Layer 2 of a small transformer language model trained on English Wikipedia (8 layers, counted from 0, width 128).
Take only the direct path to the model's output, skipping the later layers: a vector added to the residual stream pushes a token's score in proportion to its dot product with that token's output vector.

Output vectors of the tokens that the questions are about. A number n stands for n times 0.01.
"mer": 69 6 13 52 4 -20 23 16 -53 -12 -17 34 -3 37 16 59 56 -46 31 -36 -19 15 14 -46 0 4 -22 -4 -13 -23 68 14 78 -39 -47 -30 -45 36 -54 -43 15 32 44 -2 -34 -5 -39 -67 58 39 -23 25 -15 39 13 35 26 -28 26 -41 -32 -18 -20 36 -37 15 -4 -10 -6 9 -5 -38 -30 -8 5 41 -29 60 11 7 19 16 13 14 33 -66 12 -44 5 -41 24 21 33 -28 -9 -5 -32 -20 -46 12 -15 -12 -31 28 32 27 -6 57 -11 67 31 -17 29 -32 48 1 -34 -5 17 -7 -62 -74 -51 -38 20 10 -20 18
"ant": -7 9 29 -6 -17 -15 90 -39 -8 -60 9 6 -38 11 28 -26 -6 -21 -15 -66 16 51 12 39 -4 10 17 -25 -1 1 -38 9 6 8 -42 -3 37 -8 -93 -38 19 38 37 35 -44 -24 -16 -1 94 15 -17 -15 18 -9 31 17 -23 10 -21 -37 -36 11 14 24 11 -16 -9 11 -62 39 4 35 31 -27 -15 -3 38 52 -43 29 18 46 3 -41 -24 -17 13 13 9 69 72 -3 18 -9 8 -4 -23 26 29 19 4 -27 -8 -19 1 -20 -6 12 -12 11 -23 -8 -1 21 -18 19 18 17 -31 -8 7 -9 -56 -5 5 -41 -21 -34
" (": 1 6 1 29 -5 21 9 -5 9 -26 26 -5 -48 -24 -20 21 14 12 -8 -48 2 10 22 26 3 27 31 -5 -28 -23 -26 -19 -7 -17 2 16 -16 18 -9 14 -15 -45 -9 17 17 20 -4 13 -8 32 14 24 44 11 -32 4 28 -29 -5 9 23 2 -19 -10 -20 -18 11 2 3 -39 20 -30 -2 -15 -16 -10 7 -17 21 -3 -11 -18 0 -13 22 3 -13 -25 27 -5 -46 17 -16 4 29 14 12 17 51 1 -9 17 -13 19 -2 -2 3 21 13 9 -6 -17 -4 14 -18 5 0 -16 12 4 5 11 17 -22 -16 11 -34 -10
")\n": -11 -26 -67 40 8 1 -27 -23 6 -22 -45 -10 -41 -12 14 -26 50 -11 -18 -36 -25 -6 1 9 17 17 -10 -9 -35 15 27 23 19 -27 22 29 32 28 -6 25 -43 18 -28 1 19 3 36 22 37 1 -4 49 -17 12 0 2 5 -39 -6 7 -22 -28 -35 -33 -25 -6 1 13 7 17 26 -15 -20 9 25 -38 7 -8 -29 27 -29 26 12 -24 -21 -8 48 -36 47 -4 -38 18 8 -1 15 -22 27 -15 57 4 31 -4 27 1 6 -7 5 -4 -30 -14 10 -10 -17 28 25 25 -34 -22 -3 -7 21 10 16 -31 14 9 44 11
"===": -13 1 0 32 10 7 -10 13 50 -21 -10 -10 1 -14 -10 11 15 4 26 -22 -17 -6 34 -5 10 -30 6 45 -30 1 24 91 52 -47 23 26 23 6 -39 -4 26 44 34 3 5 -50 10 -65 11 48 -1 -26 -76 71 -35 2 -42 -23 36 -16 17 -41 29 29 3 1 -41 -11 24 -19 18 0 7 -2 -20 -35 6 -8 11 2 -38 -13 2 27 -21 35 72 19 -22 -11 -61 -20 -11 10 -16 -24 -11 -16 -41 -9 -19 -26 16 -6 -5 42 1 -27 36 43 -50 25 -25 -24 -1 19 77 12 -2 -21 -56 22 31 -52 2 13 -12 -12
"gh": -12 -24 -1 20 -3 -2 -39 43 -36 -29 -32 46 -51 46 -11 10 36 -9 -16 -34 19 -45 23 48 -14 -9 13 29 -11 -11 50 -19 4 -1 -27 -21 27 -21 -44 39 31 90 56 -44 -83 -4 -1 28 40 7 6 -56 -16 48 75 23 -34 -1 20 23 -7 23 -3 -18 51 -9 16 32 12 -47 -7 -7 -19 -81 22 21 6 34 -28 -17 25 -22 -2 -7 11 30 36 -54 -14 60 -8 -7 44 16 -29 -61 -46 -38 -33 4 -13 -54 -41 21 -14 13 26 -20 10 29 2 6 26 71 2 -13 -23 -29 -52 12 23 -44 -58 1 65 -1 25 13
".\n\n": -8 -27 2 32 8 -7 4 27 6 4 18 -30 17 -7 -34 -16 -15 -19 14 -9 -41 35 29 -6 1 6 -4 38 -45 2 7 -3 -27 0 -7 2 -12 -7 9 -30 -1 19 -2 -4 -8 -22 -8 30 35 30 31 -4 0 15 -16 -15 -8 -53 -39 13 40 12 -7 -4 -14 -21 5 -3 -2 7 9 -25 -66 15 5 -1 10 2 -8 4 -13 7 -10 29 -2 2 17 -15 2 18 -16 0 10 12 23 11 16 19 7 -18 4 26 1 -5 8 -10 6 -4 14 0 10 -21 -17 25 0 -18 -2 -18 9 -3 8 19 34 0 -9 3 3 -22
"ue": -7 15 -63 15 14 -7 62 -12 14 24 31 24 -47 31 -38 5 -27 7 1 39 -48 8 46 20 -1 0 12 -77 -20 16 8 -28 46 10 -1 -64 -18 8 -21 1 -13 66 49 -36 -11 -18 -17 13 21 -33 14 18 -78 20 15 7 11 -14 -24 -81 3 -25 5 -25 -27 -14 -9 2 44 34 87 -27 -5 -29 -11 13 1 43 0 55 32 -6 20 32 -16 -37 4 -68 20 22 48 -37 14 8 -39 -36 -63 -4 -57 -34 -18 -20 68 -13 -9 17 3 23 16 -14 -42 24 42 -18 5 -12 -23 8 36 -3 -7 -43 68 12 4 18 31 40
"'": -14 -48 -17 -24 75 -2 13 -22 -11 -21 4 51 19 -26 -8 -16 15 -42 34 -7 -39 55 -12 -43 0 -25 -1 15 -32 96 -20 -1 -4 -7 26 33 -43 12 -10 88 -16 -11 20 18 -36 -42 38 -42 -49 -2 -19 15 -13 51 -40 -27 -3 39 -18 -9 -25 49 -5 -23 35 -40 16 -2 17 -16 45 -12 10 -25 5 20 -13 24 53 11 -13 -21 36 -2 -19 16 55 10 -39 2 -12 7 -21 12 -1 -16 -20 -5 -8 -19 -37 -22 28 -14 5 21 -5 -10 20 6 -22 -22 9 51 14 -23 19 -11 21 -16 11 10 -16 -5 -14 30 4 6
"ou": -19 -7 -35 12 11 12 52 6 -10 -74 -8 -11 10 -22 7 66 -36 -3 -31 -39 -12 -34 40 26 -8 38 -44 -4 -43 4 -19 5 -15 4 -2 -25 26 12 13 -33 24 -1 47 27 11 -25 -27 -23 -63 -15 -30 15 -44 34 51 1 -6 -25 -26 -20 -29 -22 46 -38 77 -33 -2 -5 13 12 -27 -3 0 -36 -43 35 49 2 -5 -1 32 17 19 -16 -28 0 2 1 -7 62 19 50 2 11 -23 27 -44 39 -39 -34 48 29 -27 -9 51 -9 5 20 -36 -3 23 -4 62 -15 9 28 0 -13 -3 3 3 23 -29 -25 10 18 28 19
"$": -29 -16 -2 -35 28 -11 73 32 8 27 -22 -10 -1 16 -26 9 47 40 -16 -10 23 -18 22 -37 1 19 -14 -10 -12 -22 32 46 -37 -12 -26 -32 0 -21 12 32 2 11 4 -37 -64 -7 10 -3 -13 -17 35 -3 -36 20 -39 14 -15 -55 -8 30 -18 -27 20 19 12 44 -19 11 -35 26 -10 4 13 -18 -26 18 -6 36 -33 61 -9 40 -43 31 -2 26 56 11 -12 12 -9 18 -5 -9 14 16 -38 -46 -14 2 -37 -45 43 -19 15 20 1 29 8 -4 -31 14 31 50 -8 43 -29 -15 16 -7 -7 41 38 -57 -28 8 -35 -21

Output weights of attention head 0. The head adds the sum of these rows, row i times number i of z. A number n stands for n times 0.0021.
o0: -38 35 5 24 43 23 -35 -24 1 14 -44 -50 31 37 -31 25 25 -22 -51 9 -28 34 -11 -1 10 29 13 17 -7 -15 -7 9 -11 -38 -1 -36 42 -17 24 -50 -11 7 -24 21 -30 -34 30 13 54 8 28 -4 32 43 29 -23 3 -15 -32 34 27 -68 -10 -39 7 -20 19 5 8 5 -2 -14 -32 67 19 -20 -23 1 -24 0 23 36 0 -2 -28 28 -13 44 35 39 -27 -20 -18 38 3 -2 35 -57 -55 2 1 3 -22 -15 -13 15 16 -37 -20 0 -13 20 -38 -7 52 9 11 -14 40 -9 -27 -9 19 -31 -23 21 41 -41
o1: -8 -9 36 -8 -3 12 6 -27 22 -9 -13 19 -41 16 -34 17 -43 -10 10 14 -28 14 16 28 1 -38 26 21 -3 -9 -64 13 7 -42 -36 43 11 -6 -27 3 20 28 18 -18 -27 -64 5 -8 41 34 8 30 -1 37 -30 8 -35 10 -12 -17 -9 -14 36 21 14 -19 18 -20 -20 -14 13 -10 -17 -6 10 -5 -47 31 -1 -22 -3 21 -1 4 -8 41 24 -28 11 -7 -30 3 -3 7 -6 44 2 -1 -22 1 3 27 3 22 -27 24 -4 -62 58 33 7 3 -52 -13 16 -2 44 2 30 3 -11 -17 6 -2 -15 24 -18 43
o2: -17 9 -12 -25 24 11 -7 -24 -24 -3 0 -33 72 15 -17 32 1 11 -2 -33 21 -34 7 30 34 30 -24 -40 43 0 30 11 11 -1 12 -3 -3 13 4 -4 -30 9 40 27 24 -1 17 -13 -7 -29 36 -13 12 16 4 -23 30 25 29 -7 -7 9 0 4 -16 -2 -2 -40 -19 -63 10 25 47 -41 10 -5 37 -2 13 -5 20 39 -6 -10 -9 -4 12 26 15 -23 -21 -8 -25 18 30 -23 -13 -63 7 1 24 23 6 -9 -23 4 -13 35 -34 22 -2 34 -16 -8 51 18 -21 -33 -18 24 -9 -1 -28 -44 13 -27 -32 27
o3: -7 6 -56 16 -33 8 -31 -22 -24 -18 -13 1 4 11 0 25 -5 -13 14 -22 -9 -4 -12 -26 20 1 14 -10 11 6 -3 18 4 -10 23 16 -7 -38 -21 9 2 -1 -35 -12 83 44 72 29 -26 -4 -38 24 12 -26 -17 13 39 31 -3 -11 54 -15 -53 -42 34 29 29 17 8 15 16 17 30 -19 1 14 -7 -11 -26 -16 30 -13 7 -41 -12 -34 2 -24 -3 -49 -4 -35 20 -43 -8 -16 33 7 27 13 11 8 -8 -12 12 10 -2 27 -18 -18 21 -11 6 -13 9 -1 7 4 -50 9 42 -16 37 -14 27 -31 15 18
o4: 49 7 -11 30 5 -12 -37 1 0 13 -38 -33 -40 10 -28 -38 31 -4 -27 26 21 30 -50 -18 26 -6 14 -17 12 -11 -24 -25 -48 -13 -20 -47 -10 2 -11 14 -27 -4 3 -26 33 8 -61 40 13 -43 -21 20 -12 -6 14 -52 30 -23 1 48 -25 -39 -29 -29 3 12 3 2 36 -10 27 66 15 9 13 -4 -35 0 -25 2 14 -4 30 -8 8 -21 -14 -27 82 69 -7 32 19 17 -22 -15 41 3 19 24 -4 12 -2 13 1 -49 -13 -17 -52 -55 29 11 7 33 11 20 -18 -7 24 -42 32 0 6 -5 12 6 54 1
o5: 17 -11 -27 33 2 8 -2 7 5 -28 -55 18 20 16 -12 2 12 -38 38 -31 0 8 -4 12 9 -5 -46 -24 9 22 2 -7 3 -45 5 49 26 -32 14 2 -11 -1 -13 18 13 -16 26 62 31 2 38 14 -9 23 -1 -4 4 -18 -6 19 -13 36 -22 -1 15 -61 22 -24 -6 65 -9 24 -66 40 0 -23 -1 39 -39 -27 -20 13 -2 26 -6 -6 0 -46 -13 -4 -43 30 7 -12 -10 0 16 -6 31 -42 -13 11 36 2 7 -5 -76 8 35 18 27 -49 -3 29 -15 -6 -4 -38 6 -3 9 -5 24 12 13 -3 61 25
o6: 23 -20 59 -27 52 -26 56 -17 -41 -1 13 -7 25 17 26 20 -9 6 -25 20 6 -11 -17 -29 -37 29 -27 -10 22 61 -15 -26 26 41 -46 20 -9 10 -10 35 -12 21 -38 -14 -34 -4 -2 32 11 26 19 29 -5 -40 18 1 62 -23 -31 10 -91 17 -3 25 60 -4 14 4 -40 -5 8 -21 -25 -13 27 72 -10 88 -48 9 -6 -17 3 -24 0 -28 -4 5 -3 13 -11 15 48 14 -31 25 -15 -21 -19 -18 -29 19 41 -30 -29 -28 -48 8 -51 13 -31 3 4 -7 -39 -54 13 4 -45 -15 -3 -24 3 21 -14 35 -15 23
o7: 13 -44 18 -12 -22 13 -6 -11 22 -21 0 2 -27 -12 57 5 -4 4 -26 26 -32 -19 0 -15 -21 -36 -19 -35 4 20 5 35 16 36 -15 -9 6 23 11 30 7 6 12 14 -15 21 -18 -15 -32 33 -3 11 -21 -32 17 13 16 -36 -16 32 -9 37 5 24 7 36 -94 55 -24 29 13 9 -8 10 26 33 -9 -4 -17 53 -21 -14 53 -35 -25 -11 21 7 11 -23 19 -9 44 -17 -10 26 -5 -3 -43 -21 -19 -5 38 -14 -20 13 -17 -17 -27 -19 -8 -31 -3 15 -23 14 20 -6 -9 24 -25 10 11 0 -8 53 28 -28
o8: 12 -33 23 -5 18 40 34 8 -9 27 0 -1 24 35 -39 16 -17 2 6 27 -22 -14 -10 -19 29 19 -15 24 -5 -2 -28 9 -18 5 3 -12 28 -1 -15 1 -10 -6 2 16 -24 -20 1 -39 -23 10 19 3 -2 30 -29 -17 -38 -6 -23 2 3 -20 14 43 8 -6 15 -6 -36 -11 31 21 9 -24 9 37 -29 10 24 -16 0 -4 3 -15 8 9 -28 -6 -8 -7 0 -27 -3 27 -33 -7 -37 -26 -9 12 -31 -37 -26 9 2 -3 47 -4 -26 -6 8 15 0 -4 38 25 18 6 27 -16 -22 -16 16 14 -40 -36 -42 -30
o9: 2 -17 3 -34 11 -23 -13 44 -7 -3 13 -5 20 -33 19 11 -11 -3 -19 -6 6 -10 9 -42 7 -34 -9 22 10 20 38 27 31 8 -31 5 -14 -17 19 6 18 12 -23 -17 8 52 -6 -13 -22 -30 -24 -25 -33 -33 17 24 26 -7 27 -23 -21 24 -15 -37 40 11 -1 25 10 37 -28 16 24 -4 -14 49 -1 5 -33 29 -29 -9 -19 13 24 1 14 16 -16 2 12 -19 42 -40 -27 15 -20 28 -33 -5 22 10 0 -31 5 32 -4 19 -43 -23 -46 13 35 -43 -33 -24 9 -19 -60 -19 1 32 18 12 18 4 -8 11
o10: -5 -16 -10 14 32 0 32 16 -13 21 -9 -47 14 5 3 3 0 -9 8 17 1 6 45 -4 19 17 -28 18 -11 -22 -40 7 -16 10 -8 -31 41 1 -13 -4 14 -16 0 -3 -16 -57 -3 -35 -25 22 -3 -16 -2 41 -6 -42 -53 -7 -7 -25 14 -35 14 1 13 -9 34 -32 -9 -20 -3 -3 11 42 -13 -24 -30 26 15 -11 23 11 29 21 1 -19 33 31 -9 18 6 -17 -10 15 -29 -10 36 -8 -5 -15 -29 -9 1 11 29 5 8 -2 -15 16 7 0 -44 -15 11 -25 44 23 18 37 -25 19 43 18 3 16 -61 5
o11: -18 33 -26 -16 -6 21 -2 16 -10 2 7 35 13 26 -20 -11 -14 32 14 -16 6 7 -56 14 6 7 6 -19 33 -19 -43 -1 -9 -29 64 25 -44 -14 -44 -9 -8 -15 -13 -13 12 22 58 29 2 -21 -4 15 13 41 -19 -20 -14 20 28 1 19 -13 -7 -30 -23 8 51 -1 -1 0 2 30 38 -32 11 -13 13 32 2 -36 -22 -42 2 -9 -15 14 13 30 -18 8 17 -23 -23 -4 6 -36 30 4 29 18 26 0 -15 -15 28 -25 -17 8 -7 -11 10 10 42 -34 -6 -14 -11 21 -11 10 21 0 16 -6 3 6 -39 -9
o12: -15 -16 51 -8 24 -24 32 -15 -6 25 -15 -17 10 62 -29 37 5 7 -38 13 -3 -14 -35 33 1 65 7 5 24 10 -13 -27 -13 -42 -3 -58 40 22 1 -8 -19 -40 -5 52 5 -40 -15 -5 -28 4 -2 4 56 55 15 -18 -4 23 1 14 -21 -31 8 39 49 -24 51 -14 21 -22 67 46 28 1 29 31 -50 34 6 -25 38 -19 -9 1 -24 -16 -90 20 -24 9 -40 22 9 -11 -41 -41 9 -21 -16 9 -20 0 9 18 -31 -15 11 -14 9 -1 -11 25 -1 2 31 12 -17 35 56 -3 -31 -38 -13 -19 -41 8 -17 -23
o13: -39 27 10 -27 -2 11 4 13 -52 10 5 -43 14 15 -34 8 24 16 6 -5 16 -11 20 35 43 32 -30 -6 23 -8 1 1 8 -17 -19 -15 24 35 31 -4 16 20 -22 -2 -25 -68 -29 18 13 -67 47 7 7 12 -12 -35 -9 -7 17 -31 -8 -47 36 25 45 2 51 -58 52 0 -10 3 23 4 -17 -26 51 36 7 -14 14 25 -27 18 6 -27 31 19 3 62 -43 -15 -38 40 7 -48 -6 -44 15 -21 22 40 -6 -12 -7 6 27 5 16 48 4 22 -33 -18 -12 18 4 -6 -30 -6 17 -8 -42 -38 14 -8 -36 30
o14: 48 24 16 3 11 22 -57 -40 27 -2 -34 -12 35 24 8 1 28 46 -17 9 14 23 -20 -8 5 32 6 -16 48 12 -1 17 -53 -10 -13 20 -5 32 6 22 -17 49 5 -1 8 -11 20 5 20 -52 8 3 -20 -19 -3 -11 12 5 -2 20 -38 -17 -4 2 -27 33 -66 3 14 -36 -15 43 -22 -8 20 8 13 -21 41 31 -22 -1 70 -19 -18 -3 -23 26 33 28 18 19 -3 31 -14 -20 15 -46 -33 24 28 14 11 -8 -5 -15 -52 -14 -46 0 -18 31 39 -22 4 23 -10 -35 -33 -18 -11 -1 5 1 -8 -25 36 -29
o15: -28 0 25 -20 -21 15 12 39 20 1 45 -13 8 23 -20 7 -2 -45 -66 29 -14 -13 31 -30 20 -12 -7 -2 34 -5 1 -9 -7 -2 -24 -12 -18 -39 4 -15 7 -24 13 25 2 80 32 -47 -50 0 -8 -5 46 7 19 24 13 74 15 -25 65 16 -2 28 6 10 34 28 -21 10 24 -41 11 -7 2 19 -17 -15 -2 -26 28 -36 -37 -19 -2 15 0 29 -14 -8 -20 -79 12 -2 -14 4 -20 -5 -8 35 9 13 0 8 -8 34 85 -23 -22 1 -34 6 -1 -4 11 5 37 24 42 -5 -30 8 -14 -69 2 -40 -46 -39
o16: -3 8 3 3 13 -20 -15 27 30 -13 -30 -4 3 -19 -39 -1 59 -45 0 -3 -48 17 4 -10 -16 16 -22 -4 -26 -14 20 13 -2 -16 -28 -38 15 -39 43 -21 -3 8 14 7 -32 -12 30 14 43 10 28 -39 10 5 0 -43 -22 -12 -20 33 18 -45 0 -18 -25 -9 6 61 -20 9 -6 10 -31 20 16 21 -20 17 -35 23 -11 16 -12 3 -20 12 -26 8 -13 11 -15 -14 11 -6 43 34 -3 17 16 18 19 24 14 4 20 -5 5 -18 3 -30 -12 -17 -5 -23 28 -1 17 -47 41 -26 12 28 19 -12 2 20 19 -11
o17: 12 -37 -35 -76 -8 -24 -6 8 9 18 -48 -1 37 -2 18 29 35 -12 -42 -26 16 -17 -15 7 67 6 -52 -30 40 -4 63 14 -5 -1 32 -45 16 11 -5 -11 -8 0 -9 -12 48 -16 10 -27 -19 -45 -6 16 9 1 20 -28 22 56 5 17 -18 -9 23 11 2 25 28 16 25 -1 31 44 28 -2 15 -17 -27 -20 -25 -29 33 26 20 -41 11 12 -7 25 2 -11 9 30 60 -12 8 -32 -7 -59 13 2 -4 -41 -16 -7 10 -17 18 25 -21 -32 7 25 25 8 3 8 -1 -6 -1 -16 -6 11 -14 7 -9 -55 -32 -13
o18: 14 8 10 -1 -18 37 -11 -36 17 -5 16 20 3 21 8 -25 -21 29 -3 54 27 8 -18 -29 -9 -12 37 -18 12 11 -5 -20 -32 64 -10 26 -66 26 -23 10 0 3 5 -8 -51 1 3 -15 -14 -57 -33 8 20 12 -18 15 -5 13 39 -57 -8 12 2 -4 -28 34 5 -35 17 -48 6 7 53 -39 10 5 -8 -47 35 -5 24 -7 11 -25 -2 10 -22 10 18 23 49 -29 -22 37 -15 -11 13 53 23 26 8 4 -18 1 -8 -16 35 -23 -36 26 8 8 2 -24 -12 14 -11 13 -48 15 -1 15 -19 17 -17 -22 6 -2
o19: 10 22 -37 -7 -20 28 -23 3 3 -17 -11 27 11 -44 -17 11 35 0 1 3 49 -16 19 -17 11 -31 7 -29 0 -3 16 26 14 -27 17 23 2 39 14 27 0 15 -12 4 33 26 -2 -7 -12 -11 49 4 -48 -35 -35 11 -11 -17 20 -30 -19 18 0 -32 -6 -8 -17 -3 7 -14 -20 2 -5 -12 -9 -34 18 -10 3 -5 -58 -34 23 -8 36 -35 77 -2 16 -7 1 55 13 20 1 -8 7 -5 -8 -6 -22 12 -1 -51 11 2 4 34 -19 12 -20 8 48 29 -31 20 -11 -26 -40 -16 34 4 29 -11 20 -6 10 33
o20: 57 -9 12 -22 -4 1 -36 -5 18 -21 -30 -13 14 -10 42 -28 32 17 2 23 -23 -16 -6 1 -13 2 -12 -20 -11 22 23 -27 -18 39 -9 -21 -20 -7 -7 28 10 5 19 -7 -18 6 -26 16 20 -19 -3 -4 -59 -48 45 -24 0 -27 17 15 -18 -5 -3 -11 -37 21 -68 3 -17 3 11 4 -13 -12 19 22 22 13 30 40 -21 20 35 3 0 -13 29 24 48 9 40 41 26 47 51 2 -8 51 -13 3 -3 0 33 -2 -9 -34 -28 -2 -65 -27 22 -24 9 21 2 -26 -13 -33 -35 -8 30 13 -12 67 5 7 34 -14
o21: 12 50 13 35 16 19 -20 -32 -15 -13 -5 -13 0 27 -12 -4 -26 15 -18 40 -3 43 3 -36 -30 -26 0 10 -39 5 -48 13 -45 36 -39 4 -7 14 -1 38 20 8 -8 9 -45 -16 -71 30 43 4 29 50 -8 -6 -2 -25 6 -57 -6 4 -46 1 -20 -4 7 -12 42 -26 -8 -25 -13 -24 -22 -13 25 -8 15 23 47 -2 9 -15 13 6 9 -44 20 -20 50 38 3 4 22 78 10 6 -11 16 -11 -43 -73 24 3 7 -30 -25 12 -29 -57 11 -4 6 25 51 -16 25 -12 16 -13 -30 -32 -42 13 36 11 -1 12 17
o22: 2 20 1 21 20 -30 -10 10 -1 -20 10 -54 -16 -38 4 -21 32 47 -4 18 11 41 1 -11 -27 8 12 -11 -34 -2 -39 25 -15 20 -19 -10 -41 7 -18 28 7 17 18 -29 -10 -4 -32 41 54 13 -14 -18 16 -36 26 -18 45 -43 -20 -2 -27 -8 -36 -23 11 -33 -13 -22 8 12 -14 -22 -38 34 6 1 -17 20 0 5 -35 -16 -6 2 -14 -20 10 -48 55 27 3 24 -4 -16 10 9 6 60 -29 -17 48 38 -24 4 -7 17 -9 -14 -45 -5 -11 -11 -15 0 -17 -16 8 -7 2 -22 -31 -21 32 19 59 24 53 -8
o23: 7 -2 24 3 -25 -4 -21 8 34 -23 16 7 -25 -17 6 0 -19 3 54 -4 13 1 23 18 -62 -16 0 -9 -6 -15 -25 23 -4 -25 -26 28 -16 2 -1 7 29 8 19 -18 -19 -22 -45 41 0 38 -25 7 -7 -11 5 22 -10 -5 -4 11 -39 56 52 -16 14 -14 -25 -7 -9 26 -26 35 -21 8 -5 -10 5 9 -33 27 -25 -19 17 16 11 -18 42 -37 -16 -11 14 34 -10 6 -5 19 1 0 -13 -40 27 11 35 -19 -7 -4 -48 -28 18 18 -8 -16 5 -6 -29 6 16 -30 -21 -8 -15 1 -3 41 19 18 -2 30
o24: -17 4 22 -4 14 -1 9 19 -39 5 48 24 -27 11 -16 15 -57 17 10 6 -6 55 16 -45 -21 -2 25 24 -40 -10 -7 3 10 -5 -36 52 -25 29 -19 -13 6 15 -26 -22 10 7 32 -49 21 13 3 -37 47 40 -31 36 -41 14 -10 -26 39 5 3 -24 18 -6 24 -28 -10 -38 -27 -85 9 -5 -13 34 0 8 4 -14 11 -26 -48 14 -11 31 27 21 -22 15 -19 -11 -39 26 -9 16 21 23 -16 9 19 56 -44 11 8 32 44 -13 -8 40 -61 59 -44 -49 -15 -44 30 6 25 29 -17 24 17 -10 -13 7 -32 -3
o25: 20 9 -17 31 -1 15 -52 13 6 3 -4 8 29 -39 -42 10 -20 3 6 14 27 22 33 20 71 -22 -37 -36 11 -43 -5 -18 -21 2 -37 11 21 -6 -19 32 52 60 -7 -26 25 -42 -34 -7 -15 -12 -2 30 -17 13 -42 -47 -7 6 24 -23 -56 36 -10 1 39 6 38 -56 28 -11 13 43 -13 -12 10 -27 -15 -9 -30 0 20 14 37 17 14 -5 63 -20 27 24 9 -8 -25 5 -69 -22 -8 -11 -17 -3 15 -9 7 -10 10 -2 -8 4 -21 43 17 -22 28 35 -18 10 13 -14 -29 -45 -16 -24 11 -1 27 -11 19 51
o26: 40 -43 -31 -62 5 -20 15 -35 -32 -63 -44 19 20 -59 -3 -7 32 -58 19 9 4 49 -7 -12 8 -13 -34 11 -2 5 13 -9 -20 2 14 12 5 31 -13 -5 -31 6 18 11 0 -2 7 8 40 -54 33 11 22 0 28 -12 2 -15 -25 5 -15 2 14 -10 -46 21 30 -1 3 -22 -3 -38 -7 -10 25 -28 -4 61 -22 -21 -4 32 -3 -3 -5 29 30 -22 4 46 -9 14 21 42 23 8 8 -6 57 18 -10 45 -3 26 -34 1 28 12 -4 -9 15 -42 -16 12 22 -63 43 -28 -12 -5 65 32 32 27 21 -26 -26 14
o27: -11 -36 -2 31 1 11 15 43 -47 21 -12 -2 30 63 11 -41 1 -11 -43 2 -14 7 -51 -31 26 20 -62 -23 30 47 6 -25 -13 33 -6 -18 1 -31 -18 27 -10 -30 -15 7 -2 30 -34 15 2 -21 44 14 19 40 17 -8 2 34 -28 4 -5 46 -37 -5 28 -17 6 39 12 53 1 34 28 -3 51 49 -9 3 -18 -3 10 -15 22 -5 -8 -5 29 -13 -7 -17 -5 -29 39 12 -51 -5 -1 12 -21 -19 6 -37 -5 2 16 10 11 8 -66 3 15 -11 26 -15 9 13 -3 26 -22 42 1 34 0 6 -46 -13 -45 8
o28: -32 11 -29 14 22 8 37 2 -23 -26 -13 -10 44 0 -46 33 6 -16 33 -33 4 25 -37 -21 21 33 -29 -13 -1 -14 3 5 8 -49 -8 45 23 12 15 5 -31 7 -18 26 48 -16 61 34 -17 10 16 -11 15 7 -18 1 -15 5 -17 2 -5 25 -38 6 29 -37 51 -19 0 6 -8 14 -2 21 2 48 -12 48 -19 -22 -17 2 -11 -15 -15 -21 -8 -26 -30 -9 -32 -12 -6 -19 -26 -5 5 -32 14 9 -4 64 -9 -18 7 24 -73 16 3 13 0 6 -32 -10 -12 -34 25 -7 10 -7 10 1 24 -13 38 -11 21 6
o29: -9 -12 1 26 3 43 2 32 -5 -5 -14 -32 48 21 14 -12 -16 -36 3 -19 -31 -15 -17 -24 -35 21 -55 -19 12 56 23 -22 -2 18 -9 23 7 -8 26 -17 6 0 -40 43 -8 25 39 45 2 30 46 0 -1 -16 64 -7 32 -7 -52 25 35 62 -28 10 15 -46 -1 22 -29 39 -59 -12 -32 12 20 32 35 39 -9 7 -11 3 -11 7 12 -34 -14 1 -43 -35 -8 -9 10 2 17 1 -5 -23 8 -29 8 14 27 0 -16 11 -60 44 -32 -5 10 -41 -3 8 -3 -8 -3 -39 -30 45 10 18 0 10 6 11 41 9
o30: 4 -3 -28 -42 2 -43 17 -13 -55 22 -3 -28 -25 -18 -12 -23 53 24 -9 7 31 4 -47 35 46 -62 19 -40 3 -9 0 6 -23 5 6 -56 -34 14 -4 36 36 -15 -25 -45 13 -13 12 -18 0 -74 -15 55 9 -24 -9 -15 22 -32 17 2 -41 -40 -15 -26 -3 72 40 1 56 32 45 27 29 3 22 -43 3 31 -8 -36 -30 18 23 -17 -11 -36 21 2 46 55 -16 35 30 -16 0 -42 22 -9 36 -25 8 46 6 11 13 -16 43 20 -27 -29 25 24 -15 28 -24 7 -29 8 -6 -26 63 32 7 -44 -6 19 -11 27
o31: 10 -2 -31 6 28 5 16 42 -6 -27 -25 1 -3 -4 -21 12 20 -46 16 -3 13 18 14 -1 2 14 -49 -7 6 -1 24 2 11 -52 -31 23 8 -7 20 3 6 33 -14 14 6 -34 57 22 18 18 2 7 -5 13 4 15 -22 11 -16 0 0 13 -1 3 22 -21 6 13 -12 28 -8 0 -31 32 1 8 -9 50 -32 -4 -26 22 8 19 -1 5 57 -40 -12 4 -6 6 20 -21 -15 -4 -21 -16 -5 22 9 38 26 -19 3 34 -16 -28 1 0 -4 -14 -25 -2 7 -38 42 -49 18 -3 -4 12 35 -30 33 -23 -14 25

Each question shows a token from some text and the vector z that the head gathered there. A number n stands for n times 0.033.

" D": 30 19 -32 -15 21 3 37 30 13 14 10 0 29 -19 21 -8 9 -2 3 -18 -12 10 25 36 12 9 -30 8 15 0 21 23
Pushed up most: "ue"

"i": 3 7 1 4 -3 4 0 -14 -12 -12 1 2 22 0 2 4 6 -13 7 -7 -4 -1 -6 -3 8 -14 8 -11 23 7 -1 -3
Which three tokens does it push up most, strongest first? " (", ".\n\n", "'"

"ated": 0 19 19 -42 0 8 20 21 8 1 16 -12 -8 38 24 18 14 8 -8 -14 9 5 -2 4 4 7 40 17 -22 14 20 6
Pushed up most: "$"

"ab": -16 -5 -16 -11 -37 9 25 7 -8 7 10 -2 8 1 -14 -5 -8 4 -18 3 -1 -7 -2 1 -4 -26 6 -8 15 21 -1 17
Pushed up most: "'"

"T": 17 -70 38 83 13 -17 25 -15 -8 30 -6 26 -9 -9 0 -12 8 34 -21 7 8 -19 23 -46 -12 -8 -15 36 70 83 8 20
Pushed up most: ")\n"

" ": 55 -10 8 -19 7 4 2 14 3 -6 2 -22 33 6 -3 10 38 3 -41 15 1 44 -1 15 -29 23 -36 -3 -4 3 -2 18
Which two tokens does it push up most, strongest first? "$", ".\n\n"

"ist": 9 -1 2 11 -4 14 -32 -5 -1 -8 0 -7 -9 -15 -13 -11 21 -9 -11 1 14 16 6 6 3 -7 -1 -13 21 9 -1 8
Pushed up most: ".\n\n"

"c": 5 -1 -26 10 -2 1 -30 -4 -11 17 12 -6 -15 8 -1 0 8 13 -9 17 -10 3 -8 12 -12 23 16 -7 7 -20 35 7
Pushed up most: ")\n"

"en": 3 8 -5 4 -7 38 -15 18 -1 -2 3 -1 -17 -17 -16 19 -1 -7 -15 -13 -1 -19 -11 25 -5 -3 -7 16 3 23 -25 10
Which three tokens does it push up most, strongest first? ".\n\n", "===", "'"